Layer 9 of a small transformer language model trained on English Wikipedia (26 layers, counted from 0, width 96).
A neuron adds its activation times its output weights to the MLP's output. To switch it off is to set its activation to zero at one token and run the rest of the model.
A neuron's activation on a vector x is GELU(weights . x + bias), where the dot is the dot product.

Input weights of the MLP neurons that the questions are about. A number n stands for (n - 128) times 0.0026.
n28 (bias -0.070): 185, 112, 118, 111, 204, 133, 192, 108, 116, 137, 128, 138, 123, 137, 155, 149, 138, 183, 90, 178, 136, 78, 107, 54, 171, 155, 141, 147, 199, 54, 136, 145, 122, 94, 124, 214, 125, 128, 78, 87, 59, 180, 163, 130, 130, 97, 87, 117, 142, 92, 105, 82, 151, 85, 81, 97, 125, 102, 227, 113, 82, 85, 111, 123, 111, 84, 180, 165, 127, 93, 159, 108, 141, 136, 96, 145, 155, 135, 184, 94, 152, 105, 158, 116, 42, 177, 110, 163, 131, 222, 134, 76, 140, 130, 95, 147
n35 (bias -0.053): 105, 123, 139, 142, 122, 131, 147, 79, 141, 158, 148, 98, 155, 128, 100, 96, 110, 147, 64, 105, 107, 137, 170, 111, 107, 70, 152, 135, 72, 83, 160, 115, 74, 152, 183, 107, 125, 114, 132, 166, 130, 111, 78, 113, 86, 143, 131, 116, 125, 183, 98, 151, 183, 187, 123, 156, 139, 149, 143, 194, 147, 128, 100, 71, 90, 107, 150, 134, 143, 154, 168, 140, 138, 132, 116, 118, 174, 135, 152, 102, 136, 179, 158, 138, 160, 117, 66, 144, 141, 151, 111, 170, 152, 47, 115, 102
n101 (bias -0.055): 110, 161, 182, 130, 137, 120, 127, 93, 89, 130, 111, 165, 93, 146, 120, 128, 98, 120, 151, 111, 131, 106, 128, 182, 66, 92, 114, 161, 129, 201, 114, 138, 114, 80, 165, 53, 182, 122, 124, 125, 106, 117, 29, 118, 126, 58, 128, 88, 171, 134, 99, 108, 67, 165, 139, 167, 100, 86, 129, 140, 156, 178, 166, 89, 120, 163, 156, 119, 109, 109, 92, 141, 79, 138, 166, 113, 146, 159, 177, 138, 142, 197, 167, 111, 92, 153, 74, 111, 138, 90, 127, 136, 107, 124, 165, 134
n107 (bias -0.042): 106, 148, 73, 118, 26, 145, 169, 115, 143, 125, 136, 121, 122, 142, 74, 161, 206, 41, 124, 168, 166, 112, 159, 134, 141, 110, 60, 222, 93, 84, 137, 95, 90, 123, 157, 132, 57, 93, 169, 174, 154, 176, 114, 120, 144, 95, 126, 165, 101, 120, 97, 174, 119, 182, 131, 127, 158, 106, 129, 198, 101, 115, 110, 113, 76, 143, 120, 114, 128, 123, 161, 170, 111, 132, 92, 102, 157, 118, 132, 156, 147, 187, 110, 87, 120, 141, 136, 136, 131, 152, 61, 93, 219, 111, 187, 135
n133 (bias -0.022): 203, 62, 172, 101, 192, 104, 109, 184, 104, 61, 184, 136, 154, 119, 109, 145, 158, 157, 96, 183, 117, 167, 150, 113, 172, 113, 101, 146, 172, 160, 83, 122, 110, 226, 129, 94, 162, 140, 117, 112, 93, 110, 104, 118, 98, 195, 126, 141, 94, 157, 92, 119, 175, 141, 122, 142, 93, 86, 139, 92, 105, 176, 65, 107, 73, 138, 75, 156, 161, 113, 163, 135, 122, 154, 138, 108, 82, 109, 50, 155, 137, 143, 139, 119, 155, 82, 139, 167, 78, 116, 155, 99, 63, 141, 142, 164
n208 (bias -0.075): 155, 173, 118, 71, 74, 133, 143, 111, 165, 155, 160, 223, 182, 113, 123, 94, 100, 132, 155, 129, 192, 125, 119, 68, 136, 104, 141, 120, 137, 5, 69, 135, 10, 88, 195, 150, 62, 154, 194, 145, 118, 123, 97, 149, 116, 89, 151, 196, 171, 113, 84, 77, 246, 83, 169, 135, 141, 173, 116, 169, 154, 151, 90, 94, 82, 137, 107, 133, 167, 107, 97, 103, 134, 143, 125, 176, 128, 137, 169, 105, 123, 98, 151, 35, 98, 116, 155, 117, 42, 240, 119, 190, 67, 82, 140, 182
n242 (bias -0.033): 98, 121, 143, 129, 110, 105, 71, 171, 109, 131, 120, 84, 108, 242, 128, 127, 103, 201, 89, 170, 176, 146, 114, 134, 136, 79, 120, 195, 124, 126, 93, 110, 142, 102, 180, 167, 128, 90, 119, 103, 86, 151, 89, 140, 144, 117, 68, 178, 158, 111, 162, 90, 155, 114, 167, 129, 85, 139, 141, 127, 184, 170, 123, 156, 11, 105, 77, 119, 138, 171, 117, 157, 108, 151, 149, 79, 111, 123, 76, 107, 145, 169, 173, 151, 82, 115, 59, 32, 110, 128, 140, 188, 159, 172, 203, 96
n312 (bias -0.055): 127, 113, 102, 193, 104, 179, 120, 167, 135, 95, 128, 114, 29, 190, 163, 135, 114, 83, 186, 112, 136, 80, 214, 199, 120, 127, 193, 184, 177, 49, 121, 56, 101, 82, 65, 99, 135, 122, 115, 204, 138, 137, 126, 76, 143, 112, 128, 101, 168, 133, 139, 189, 110, 108, 173, 124, 186, 70, 98, 143, 100, 130, 165, 151, 57, 148, 158, 150, 135, 126, 174, 129, 113, 170, 145, 127, 127, 74, 96, 131, 129, 222, 46, 139, 98, 87, 151, 86, 71, 126, 86, 116, 108, 113, 164, 97

Output weights of the MLP neurons that the questions are about. A number n stands for (n - 128) times 0.0013.
n28: 102, 108, 89, 101, 144, 151, 85, 121, 95, 167, 116, 127, 117, 138, 126, 163, 100, 84, 120, 137, 124, 158, 138, 107, 119, 68, 58, 171, 135, 155, 175, 121, 68, 142, 103, 63, 69, 79, 161, 123, 147, 170, 147, 150, 143, 131, 136, 171, 143, 162, 78, 121, 119, 113, 163, 141, 151, 114, 141, 160, 131, 131, 123, 113, 120, 149, 125, 171, 163, 171, 117, 113, 87, 113, 156, 139, 130, 143, 119, 134, 113, 162, 143, 127, 163, 167, 121, 104, 165, 170, 134, 73, 154, 128, 112, 91
n35: 130, 98, 109, 114, 129, 163, 141, 129, 106, 123, 180, 165, 155, 128, 118, 168, 191, 119, 120, 117, 122, 108, 166, 145, 180, 125, 116, 136, 145, 104, 142, 106, 126, 125, 125, 107, 114, 165, 83, 94, 176, 139, 138, 67, 140, 127, 145, 126, 120, 120, 140, 140, 160, 160, 127, 144, 109, 52, 112, 119, 167, 116, 145, 141, 103, 128, 134, 63, 138, 151, 161, 92, 87, 138, 148, 160, 79, 125, 118, 136, 93, 121, 101, 123, 139, 97, 154, 121, 85, 145, 163, 151, 107, 122, 113, 109
n101: 141, 125, 98, 172, 124, 124, 142, 140, 96, 116, 89, 166, 85, 146, 140, 12, 117, 131, 149, 132, 121, 156, 123, 157, 151, 145, 122, 61, 114, 137, 151, 175, 124, 105, 127, 142, 91, 130, 139, 173, 130, 87, 146, 124, 140, 161, 165, 121, 177, 110, 176, 157, 168, 67, 128, 90, 105, 129, 163, 123, 174, 136, 151, 137, 131, 142, 122, 119, 71, 123, 98, 116, 183, 78, 72, 149, 123, 124, 128, 118, 148, 127, 204, 135, 148, 76, 149, 127, 79, 127, 135, 117, 113, 113, 138, 127
n107: 193, 99, 60, 52, 138, 96, 134, 116, 149, 120, 151, 160, 103, 135, 163, 116, 128, 118, 131, 196, 108, 121, 108, 178, 108, 133, 122, 122, 167, 148, 108, 144, 165, 104, 133, 120, 101, 136, 134, 97, 119, 166, 178, 167, 126, 85, 107, 167, 146, 68, 109, 136, 118, 169, 159, 111, 102, 107, 117, 168, 142, 175, 153, 111, 163, 123, 127, 100, 126, 71, 152, 182, 169, 137, 115, 107, 194, 167, 116, 79, 92, 175, 90, 99, 110, 95, 121, 108, 189, 110, 164, 110, 143, 114, 123, 135
n133: 129, 145, 68, 95, 117, 132, 113, 85, 186, 108, 159, 111, 109, 117, 86, 178, 123, 126, 135, 121, 122, 92, 30, 124, 121, 131, 137, 106, 65, 112, 126, 132, 154, 125, 86, 139, 154, 143, 140, 153, 148, 106, 191, 111, 168, 119, 131, 87, 196, 150, 127, 158, 160, 137, 100, 120, 96, 140, 145, 187, 162, 131, 109, 152, 89, 184, 140, 76, 151, 112, 164, 91, 109, 175, 115, 141, 137, 105, 186, 110, 162, 153, 108, 44, 92, 145, 117, 70, 143, 115, 141, 190, 89, 106, 114, 166
n208: 132, 85, 189, 57, 191, 130, 151, 162, 85, 115, 148, 166, 136, 139, 105, 120, 133, 191, 112, 158, 145, 111, 172, 148, 151, 103, 109, 168, 143, 153, 163, 99, 143, 105, 174, 149, 108, 137, 90, 90, 150, 120, 186, 115, 88, 151, 117, 76, 150, 119, 125, 133, 129, 90, 128, 125, 76, 208, 108, 97, 24, 135, 191, 112, 128, 130, 73, 82, 90, 127, 155, 45, 74, 107, 107, 130, 164, 139, 158, 105, 94, 162, 119, 181, 138, 148, 112, 156, 92, 174, 41, 126, 159, 150, 126, 124
n242: 78, 210, 144, 122, 187, 95, 142, 103, 128, 202, 85, 162, 73, 48, 121, 101, 90, 78, 168, 52, 84, 155, 169, 139, 142, 211, 130, 101, 160, 89, 69, 127, 187, 202, 74, 179, 197, 59, 187, 167, 103, 156, 140, 89, 101, 105, 146, 112, 103, 126, 153, 125, 128, 105, 95, 139, 190, 79, 152, 94, 160, 106, 189, 108, 212, 155, 129, 181, 139, 174, 114, 99, 108, 89, 134, 45, 130, 152, 149, 134, 130, 155, 103, 82, 109, 136, 181, 173, 131, 127, 79, 143, 98, 91, 115, 134
n312: 136, 104, 164, 154, 141, 59, 181, 76, 75, 103, 177, 115, 65, 192, 72, 86, 130, 159, 140, 202, 103, 103, 89, 64, 127, 137, 84, 158, 138, 213, 135, 111, 100, 73, 67, 145, 76, 205, 119, 103, 149, 159, 121, 104, 124, 123, 190, 110, 69, 87, 205, 143, 79, 160, 113, 126, 145, 110, 129, 84, 119, 198, 162, 126, 152, 162, 143, 112, 179, 162, 116, 121, 136, 135, 128, 127, 151, 151, 101, 112, 113, 186, 149, 99, 119, 145, 30, 127, 194, 136, 110, 146, 119, 186, 133, 104

Each question names a token from some text and the token that comes next. It shows the vector x that enters the MLP there. A number n stands for (n - 128) times 0.035.

Then comes g, the gradient of the next token's log-probability with respect to the MLP's output, scaled to length 1. A neuron's effect is roughly proportional to its activation times (output weights . g). A number n stands for (n - 128) times 0.0034.

"let", then "ed"
x: 98, 120, 105, 128, 137, 141, 131, 108, 166, 98, 119, 66, 149, 131, 109, 175, 126, 129, 116, 119, 94, 81, 128, 150, 132, 99, 111, 119, 161, 205, 97, 182, 166, 146, 169, 173, 134, 120, 128, 90, 145, 157, 173, 99, 153, 46, 133, 119, 133, 121, 94, 110, 132, 94, 95, 91, 138, 186, 157, 122, 106, 79, 144, 139, 201, 160, 90, 146, 107, 97, 126, 91, 176, 119, 118, 115, 123, 117, 109, 124, 146, 111, 144, 93, 179, 167, 117, 115, 127, 110, 153, 164, 81, 167, 138, 123
g: 94, 121, 157, 103, 163, 134, 173, 128, 173, 135, 119, 171, 133, 181, 141, 157, 102, 196, 136, 152, 112, 119, 173, 162, 100, 99, 148, 112, 147, 121, 192, 75, 114, 105, 111, 120, 121, 121, 192, 67, 130, 106, 138, 145, 122, 138, 149, 168, 173, 136, 70, 139, 97, 160, 94, 84, 135, 127, 128, 120, 50, 148, 177, 128, 103, 123, 88, 153, 122, 123, 84, 164, 80, 119, 137, 75, 146, 137, 124, 124, 150, 103, 159, 143, 92, 143, 97, 100, 100, 159, 110, 121, 134, 97, 145, 93
Which neuron, switched off, lowers the next token's probability most? n28

"use", then " #"
x: 65, 107, 125, 60, 99, 130, 146, 82, 138, 81, 160, 99, 171, 99, 121, 162, 159, 91, 104, 133, 104, 61, 148, 116, 133, 132, 107, 81, 151, 193, 126, 174, 144, 152, 121, 157, 133, 162, 115, 136, 146, 129, 184, 107, 173, 103, 111, 137, 100, 97, 134, 191, 137, 117, 123, 99, 88, 125, 168, 117, 133, 111, 142, 152, 144, 176, 90, 106, 136, 78, 101, 125, 156, 131, 115, 113, 171, 106, 113, 164, 150, 128, 134, 94, 199, 144, 146, 140, 109, 117, 132, 151, 94, 143, 158, 105
g: 173, 174, 126, 152, 140, 210, 105, 129, 119, 125, 121, 149, 105, 97, 107, 123, 164, 101, 128, 153, 118, 129, 96, 138, 97, 96, 149, 128, 141, 160, 121, 168, 85, 162, 151, 142, 154, 162, 66, 214, 122, 130, 86, 105, 124, 110, 128, 111, 126, 144, 136, 96, 163, 107, 141, 121, 82, 109, 127, 95, 139, 148, 115, 116, 167, 100, 109, 141, 151, 130, 138, 91, 115, 185, 68, 105, 63, 74, 107, 157, 148, 134, 196, 151, 152, 100, 128, 97, 161, 83, 147, 139, 132, 114, 89, 161
Which neuron, switched off, raises the next token's probability most? n107

"gue", then "z"
x: 57, 135, 122, 107, 130, 149, 137, 119, 125, 127, 141, 118, 164, 111, 136, 135, 137, 71, 116, 132, 109, 96, 148, 149, 121, 76, 126, 107, 154, 200, 109, 161, 146, 126, 127, 164, 126, 172, 81, 135, 118, 146, 166, 106, 167, 86, 131, 146, 94, 85, 126, 161, 150, 120, 77, 134, 198, 143, 133, 128, 111, 91, 147, 136, 186, 165, 122, 99, 101, 69, 77, 141, 188, 72, 120, 111, 140, 99, 120, 121, 133, 100, 139, 91, 171, 182, 129, 177, 144, 92, 127, 151, 113, 160, 140, 103
g: 82, 133, 95, 122, 121, 105, 105, 123, 109, 167, 176, 152, 118, 65, 111, 140, 144, 149, 118, 101, 85, 92, 155, 163, 115, 154, 103, 158, 134, 120, 159, 123, 126, 143, 111, 89, 98, 141, 118, 71, 87, 176, 154, 152, 133, 100, 154, 150, 173, 86, 102, 132, 97, 170, 132, 145, 116, 170, 124, 184, 88, 122, 134, 93, 167, 191, 109, 131, 130, 158, 87, 184, 145, 91, 126, 106, 160, 148, 114, 144, 202, 165, 73, 137, 90, 141, 111, 140, 81, 145, 92, 141, 107, 107, 130, 164
Which neuron, switched off, lowers the next token's probability most? n101

" ", then "ending"
x: 108, 147, 125, 93, 86, 123, 105, 113, 174, 152, 110, 108, 139, 144, 155, 118, 136, 148, 145, 108, 154, 126, 131, 110, 76, 93, 124, 72, 158, 115, 88, 151, 166, 124, 161, 173, 147, 217, 165, 158, 74, 81, 144, 116, 162, 108, 126, 139, 85, 140, 113, 170, 106, 107, 117, 100, 133, 121, 183, 118, 92, 98, 117, 155, 122, 184, 124, 128, 111, 119, 52, 112, 169, 124, 113, 134, 98, 143, 100, 161, 137, 173, 149, 90, 190, 180, 123, 113, 128, 108, 150, 163, 113, 113, 95, 110
g: 119, 124, 109, 152, 130, 96, 171, 115, 138, 121, 85, 153, 152, 172, 108, 129, 125, 130, 111, 126, 115, 132, 143, 123, 118, 96, 103, 129, 164, 233, 154, 101, 174, 55, 124, 154, 123, 131, 129, 165, 173, 128, 187, 117, 90, 167, 89, 117, 140, 136, 133, 129, 167, 106, 169, 116, 109, 110, 112, 143, 103, 153, 145, 94, 128, 152, 168, 122, 51, 129, 88, 63, 100, 154, 112, 83, 111, 92, 160, 78, 90, 119, 152, 125, 80, 141, 141, 151, 150, 172, 124, 163, 138, 117, 113, 158
Which neuron, switched off, lowers the next token's probability most? n208

"ac", then "if"
x: 80, 124, 139, 139, 132, 121, 165, 158, 101, 99, 172, 83, 160, 166, 122, 140, 100, 133, 120, 125, 113, 100, 124, 101, 90, 85, 116, 97, 180, 198, 140, 158, 174, 135, 161, 151, 142, 186, 166, 126, 127, 109, 178, 107, 140, 148, 99, 127, 102, 148, 74, 159, 114, 110, 115, 107, 134, 141, 155, 127, 130, 96, 122, 139, 114, 186, 112, 97, 109, 63, 94, 153, 187, 131, 143, 119, 116, 160, 88, 107, 134, 121, 133, 63, 160, 180, 108, 118, 77, 97, 169, 124, 106, 140, 145, 98
g: 107, 83, 122, 74, 34, 118, 168, 113, 108, 106, 120, 119, 146, 130, 138, 100, 107, 181, 124, 62, 97, 111, 149, 49, 123, 151, 166, 144, 89, 118, 128, 141, 138, 116, 104, 106, 153, 147, 108, 123, 87, 163, 161, 121, 124, 160, 133, 148, 144, 112, 143, 128, 136, 172, 132, 122, 83, 141, 130, 138, 177, 122, 142, 148, 75, 130, 75, 116, 113, 139, 135, 149, 176, 117, 113, 162, 114, 168, 118, 128, 146, 223, 128, 150, 112, 169, 153, 104, 155, 89, 147, 179, 147, 150, 117, 100
Which neuron, switched off, lowers the next token's probability most? n133

",", then " were"
x: 132, 128, 143, 97, 106, 142, 103, 83, 162, 167, 110, 115, 150, 124, 102, 139, 109, 116, 130, 106, 128, 120, 122, 153, 118, 126, 146, 68, 203, 159, 65, 141, 158, 117, 163, 135, 151, 152, 181, 111, 114, 83, 126, 91, 173, 99, 121, 128, 60, 125, 161, 179, 157, 82, 121, 135, 183, 119, 184, 137, 96, 98, 161, 135, 119, 173, 105, 142, 64, 97, 68, 157, 180, 110, 112, 148, 109, 141, 136, 122, 139, 95, 122, 96, 169, 158, 147, 127, 113, 106, 172, 141, 130, 110, 116, 112
g: 102, 118, 134, 192, 83, 92, 115, 150, 160, 129, 109, 135, 82, 119, 113, 180, 117, 127, 121, 104, 114, 151, 140, 178, 146, 126, 136, 124, 127, 124, 138, 129, 149, 105, 62, 90, 110, 110, 138, 141, 86, 49, 116, 146, 102, 164, 168, 120, 73, 128, 149, 144, 124, 90, 83, 135, 124, 131, 151, 148, 53, 157, 108, 130, 89, 154, 137, 86, 174, 109, 147, 172, 124, 120, 135, 99, 139, 141, 154, 103, 96, 145, 97, 123, 137, 183, 177, 118, 169, 134, 197, 165, 109, 153, 185, 117
Which neuron, switched off, raises the next token's probability most? n208

" gene", then "a"
x: 91, 177, 129, 133, 136, 141, 85, 119, 138, 46, 98, 126, 135, 110, 102, 122, 125, 112, 166, 111, 146, 106, 148, 110, 88, 131, 130, 104, 172, 157, 118, 182, 122, 124, 155, 174, 142, 175, 95, 165, 129, 131, 186, 96, 169, 98, 121, 73, 86, 122, 118, 116, 121, 103, 130, 112, 112, 149, 177, 135, 136, 88, 155, 161, 126, 164, 124, 97, 99, 109, 75, 131, 164, 99, 112, 92, 139, 137, 99, 118, 122, 130, 165, 123, 198, 190, 102, 133, 86, 83, 143, 169, 144, 131, 174, 129
g: 68, 150, 163, 183, 177, 143, 82, 133, 124, 180, 144, 127, 162, 84, 153, 106, 119, 163, 122, 84, 76, 150, 145, 115, 121, 164, 139, 143, 137, 62, 110, 142, 133, 101, 171, 120, 90, 164, 134, 81, 151, 122, 139, 120, 148, 134, 83, 133, 153, 139, 107, 128, 105, 143, 118, 71, 102, 141, 145, 71, 132, 160, 101, 190, 91, 118, 139, 127, 64, 112, 161, 114, 108, 102, 119, 93, 129, 170, 132, 148, 179, 155, 112, 156, 130, 135, 118, 144, 137, 164, 138, 181, 133, 69, 78, 129
Which neuron, switched off, lowers the next token's probability most? n312

" well", then " is"
x: 88, 141, 114, 76, 76, 118, 146, 114, 103, 121, 130, 106, 127, 142, 114, 117, 128, 103, 106, 153, 133, 107, 147, 128, 62, 89, 112, 117, 178, 191, 130, 151, 154, 102, 157, 208, 140, 137, 168, 174, 99, 102, 158, 102, 129, 130, 150, 81, 102, 117, 152, 94, 139, 130, 120, 133, 176, 154, 193, 138, 107, 95, 116, 110, 107, 156, 161, 138, 90, 117, 62, 104, 186, 129, 124, 95, 130, 176, 104, 127, 160, 94, 132, 102, 189, 153, 104, 170, 102, 127, 148, 156, 140, 147, 107, 111
g: 143, 138, 140, 92, 150, 141, 104, 132, 77, 101, 162, 86, 159, 93, 99, 86, 132, 93, 191, 101, 138, 130, 111, 133, 145, 177, 184, 99, 131, 139, 134, 194, 156, 145, 112, 71, 148, 117, 109, 110, 155, 141, 161, 119, 181, 108, 91, 71, 130, 160, 182, 140, 165, 128, 96, 137, 104, 148, 81, 108, 153, 146, 183, 144, 161, 110, 74, 102, 100, 112, 127, 94, 144, 77, 99, 145, 94, 175, 152, 139, 147, 132, 96, 137, 149, 106, 148, 83, 112, 124, 125, 84, 152, 146, 168, 142
Which neuron, switched off, raises the next token's probability most? n28

"th", then " century"
x: 80, 148, 99, 116, 60, 73, 131, 84, 135, 125, 129, 109, 145, 126, 147, 154, 156, 141, 111, 149, 123, 137, 126, 86, 120, 114, 144, 59, 154, 177, 103, 170, 186, 129, 185, 179, 141, 156, 122, 174, 134, 126, 130, 65, 132, 141, 116, 109, 107, 137, 89, 131, 136, 108, 105, 112, 177, 142, 184, 86, 118, 152, 104, 127, 117, 179, 160, 129, 90, 105, 109, 130, 150, 108, 118, 157, 147, 98, 111, 120, 160, 113, 128, 87, 195, 113, 108, 191, 138, 77, 116, 156, 150, 129, 121, 93
g: 148, 168, 140, 72, 137, 121, 177, 124, 150, 143, 168, 104, 193, 74, 106, 116, 95, 131, 97, 83, 207, 172, 187, 135, 112, 90, 128, 169, 111, 99, 112, 139, 141, 146, 143, 129, 105, 118, 130, 138, 90, 139, 155, 87, 151, 137, 137, 174, 106, 109, 89, 118, 129, 152, 118, 99, 119, 81, 106, 148, 79, 156, 146, 106, 85, 109, 121, 98, 59, 129, 151, 103, 51, 138, 152, 158, 153, 126, 150, 162, 137, 172, 78, 131, 140, 149, 131, 145, 119, 159, 124, 116, 175, 136, 127, 113
Which neuron, switched off, raises the next token's probability most? n208

"0", then "6"
x: 102, 143, 124, 113, 108, 123, 116, 107, 171, 143, 98, 141, 103, 156, 113, 158, 167, 120, 132, 110, 141, 154, 134, 114, 115, 97, 109, 67, 158, 126, 104, 154, 151, 143, 184, 178, 138, 170, 168, 191, 136, 77, 138, 110, 144, 123, 118, 127, 62, 135, 98, 178, 108, 123, 132, 100, 195, 142, 171, 111, 111, 111, 105, 125, 160, 192, 124, 135, 97, 87, 58, 114, 180, 71, 125, 153, 93, 87, 107, 121, 121, 112, 99, 85, 175, 158, 148, 146, 134, 138, 110, 152, 115, 145, 94, 113
g: 98, 136, 127, 73, 132, 135, 82, 141, 138, 88, 200, 96, 145, 109, 142, 140, 101, 84, 140, 186, 152, 99, 108, 159, 122, 118, 140, 109, 134, 88, 135, 140, 140, 186, 134, 177, 71, 165, 135, 127, 171, 151, 159, 154, 90, 59, 147, 91, 158, 64, 157, 153, 81, 134, 152, 148, 154, 104, 122, 104, 123, 95, 129, 137, 90, 131, 106, 155, 124, 132, 121, 138, 178, 74, 141, 122, 109, 154, 138, 158, 104, 136, 171, 138, 118, 144, 121, 111, 81, 162, 60, 124, 114, 176, 139, 146
Which neuron, switched off, lowers the next token's probability most? n208

"-", then " not"
x: 109, 114, 88, 106, 129, 105, 94, 146, 155, 120, 123, 100, 115, 138, 146, 127, 118, 120, 134, 131, 117, 98, 113, 105, 112, 89, 161, 110, 162, 132, 89, 179, 166, 127, 159, 174, 171, 212, 150, 126, 143, 108, 171, 82, 159, 144, 93, 103, 132, 156, 109, 109, 121, 122, 98, 113, 122, 154, 172, 156, 135, 80, 81, 163, 104, 202, 108, 127, 81, 113, 96, 122, 173, 118, 131, 114, 120, 110, 87, 136, 158, 184, 146, 85, 156, 185, 123, 101, 106, 68, 176, 158, 111, 143, 106, 128
g: 115, 100, 152, 85, 155, 119, 154, 123, 175, 169, 130, 158, 135, 109, 145, 72, 102, 115, 160, 113, 156, 165, 148, 135, 147, 116, 54, 114, 166, 205, 132, 86, 130, 126, 105, 201, 169, 149, 156, 115, 147, 98, 158, 82, 149, 133, 143, 98, 103, 127, 84, 111, 136, 137, 137, 109, 170, 104, 160, 168, 107, 78, 114, 66, 143, 170, 123, 116, 79, 66, 91, 145, 109, 134, 91, 146, 144, 146, 171, 148, 120, 122, 109, 106, 128, 152, 136, 163, 112, 124, 85, 133, 158, 109, 138, 93
Which neuron, switched off, lowers the next token's probability most? n242

"-", then " Some"
x: 113, 76, 112, 107, 130, 113, 97, 133, 143, 151, 107, 74, 138, 139, 130, 147, 141, 129, 137, 132, 123, 113, 143, 142, 100, 92, 175, 82, 162, 131, 70, 147, 169, 140, 161, 138, 145, 194, 156, 161, 123, 132, 158, 63, 167, 103, 91, 118, 116, 117, 127, 157, 111, 91, 110, 82, 153, 147, 161, 157, 131, 80, 111, 169, 96, 198, 101, 117, 92, 123, 81, 104, 171, 165, 123, 101, 122, 117, 121, 148, 184, 137, 143, 107, 150, 174, 119, 121, 83, 80, 129, 183, 153, 148, 106, 102
g: 89, 84, 118, 137, 137, 86, 143, 141, 100, 103, 127, 157, 105, 200, 63, 172, 152, 164, 96, 131, 162, 158, 158, 165, 117, 133, 124, 119, 180, 142, 84, 122, 202, 106, 152, 98, 73, 81, 148, 106, 122, 118, 125, 119, 133, 152, 151, 115, 114, 103, 137, 126, 125, 127, 105, 108, 100, 124, 69, 140, 98, 148, 138, 161, 89, 133, 143, 135, 178, 124, 62, 118, 142, 113, 140, 126, 144, 118, 201, 72, 95, 151, 104, 185, 121, 133, 142, 114, 158, 79, 164, 137, 150, 117, 137, 164
Which neuron, switched off, lowers the next token's probability most? n312

" Ch", then "ance"
x: 62, 151, 71, 155, 113, 115, 116, 163, 143, 130, 128, 94, 165, 111, 131, 125, 182, 139, 117, 132, 110, 106, 136, 102, 131, 117, 137, 119, 196, 195, 124, 209, 149, 111, 142, 144, 128, 162, 166, 149, 138, 92, 132, 111, 169, 102, 126, 99, 134, 153, 83, 102, 94, 111, 85, 112, 106, 196, 164, 122, 96, 123, 108, 167, 131, 155, 154, 104, 107, 126, 90, 115, 183, 71, 119, 94, 156, 127, 84, 122, 199, 118, 156, 127, 160, 114, 97, 136, 94, 100, 123, 154, 107, 125, 125, 120
g: 164, 163, 180, 128, 117, 113, 136, 118, 140, 113, 103, 157, 97, 97, 149, 131, 141, 143, 102, 159, 82, 152, 164, 123, 77, 58, 169, 130, 126, 69, 111, 132, 137, 124, 118, 137, 107, 136, 174, 135, 141, 142, 123, 162, 144, 151, 135, 182, 84, 142, 152, 92, 98, 119, 95, 115, 145, 70, 141, 126, 146, 133, 96, 115, 133, 95, 147, 154, 112, 162, 169, 133, 74, 119, 122, 114, 143, 150, 98, 142, 203, 67, 212, 154, 81, 160, 105, 134, 102, 122, 143, 63, 151, 126, 134, 102
Which neuron, switched off, lowers the next token's probability most? n133

" come", then " directly"
x: 114, 164, 114, 156, 142, 151, 122, 138, 132, 105, 103, 149, 96, 149, 80, 144, 143, 135, 139, 116, 102, 105, 192, 137, 122, 87, 100, 58, 204, 179, 107, 129, 149, 127, 140, 153, 121, 135, 123, 165, 97, 131, 144, 93, 118, 61, 114, 70, 120, 107, 98, 149, 120, 132, 129, 97, 142, 153, 160, 158, 89, 105, 126, 135, 157, 172, 81, 124, 91, 85, 37, 116, 166, 109, 110, 161, 137, 139, 110, 130, 171, 140, 121, 136, 194, 155, 158, 136, 165, 100, 148, 167, 123, 110, 134, 108
g: 114, 141, 122, 96, 126, 117, 127, 74, 142, 156, 101, 120, 115, 123, 141, 125, 97, 170, 128, 129, 111, 152, 127, 93, 81, 132, 162, 121, 100, 194, 121, 140, 89, 146, 95, 138, 116, 128, 171, 101, 138, 100, 135, 102, 158, 103, 130, 155, 143, 186, 150, 128, 144, 87, 155, 148, 124, 109, 144, 104, 68, 72, 92, 128, 182, 185, 104, 153, 171, 141, 107, 190, 115, 99, 77, 137, 108, 169, 144, 144, 140, 62, 151, 168, 163, 80, 149, 118, 92, 67, 151, 126, 121, 167, 155, 171
Which neuron, switched off, lowers the next token's probability most? n101

"–", then "S"
x: 107, 74, 147, 74, 137, 125, 134, 129, 138, 164, 115, 79, 135, 107, 150, 89, 132, 126, 102, 100, 109, 133, 136, 104, 93, 94, 144, 135, 167, 150, 86, 201, 135, 112, 163, 193, 122, 208, 110, 158, 103, 162, 148, 119, 172, 119, 117, 101, 110, 142, 156, 120, 99, 99, 117, 117, 156, 155, 173, 142, 126, 90, 92, 153, 146, 177, 162, 106, 96, 97, 119, 149, 172, 71, 96, 108, 77, 104, 123, 120, 160, 114, 130, 98, 178, 163, 117, 147, 124, 94, 152, 178, 114, 131, 127, 131
g: 130, 61, 107, 87, 144, 146, 153, 135, 123, 102, 121, 99, 142, 78, 155, 82, 158, 78, 147, 143, 119, 159, 82, 124, 115, 54, 146, 110, 130, 144, 122, 166, 149, 137, 132, 68, 90, 92, 130, 101, 202, 203, 125, 106, 119, 168, 122, 87, 152, 131, 168, 167, 114, 117, 132, 97, 89, 117, 110, 104, 140, 119, 150, 156, 149, 152, 118, 133, 195, 145, 162, 122, 145, 98, 179, 122, 123, 106, 119, 126, 137, 103, 94, 129, 140, 179, 124, 119, 147, 106, 178, 93, 144, 117, 149, 180
Which neuron, switched off, lowers the next token's probability most? n28

"3", then " |"
x: 116, 143, 113, 114, 94, 124, 99, 84, 168, 124, 122, 137, 145, 124, 131, 172, 154, 86, 105, 134, 130, 110, 121, 96, 95, 108, 158, 73, 170, 118, 105, 178, 165, 161, 190, 175, 109, 153, 141, 174, 144, 129, 136, 86, 108, 129, 126, 108, 80, 116, 102, 186, 112, 149, 105, 128, 183, 163, 165, 105, 125, 129, 143, 136, 138, 199, 110, 128, 98, 100, 84, 106, 175, 77, 119, 144, 127, 92, 106, 136, 142, 85, 107, 83, 171, 162, 126, 168, 104, 91, 94, 143, 166, 164, 109, 101
g: 219, 89, 123, 153, 129, 124, 110, 102, 153, 146, 118, 151, 108, 114, 111, 146, 83, 130, 181, 129, 172, 135, 146, 139, 153, 92, 118, 170, 149, 143, 105, 138, 174, 110, 153, 137, 173, 143, 103, 144, 139, 148, 164, 110, 136, 95, 173, 137, 134, 121, 103, 93, 116, 121, 137, 80, 116, 142, 106, 118, 104, 131, 68, 139, 108, 141, 95, 189, 89, 118, 115, 175, 162, 141, 121, 97, 90, 103, 163, 168, 89, 157, 122, 176, 118, 119, 150, 132, 94, 101, 145, 53, 80, 151, 54, 121
Which neuron, switched off, lowers the next token's probability most? n107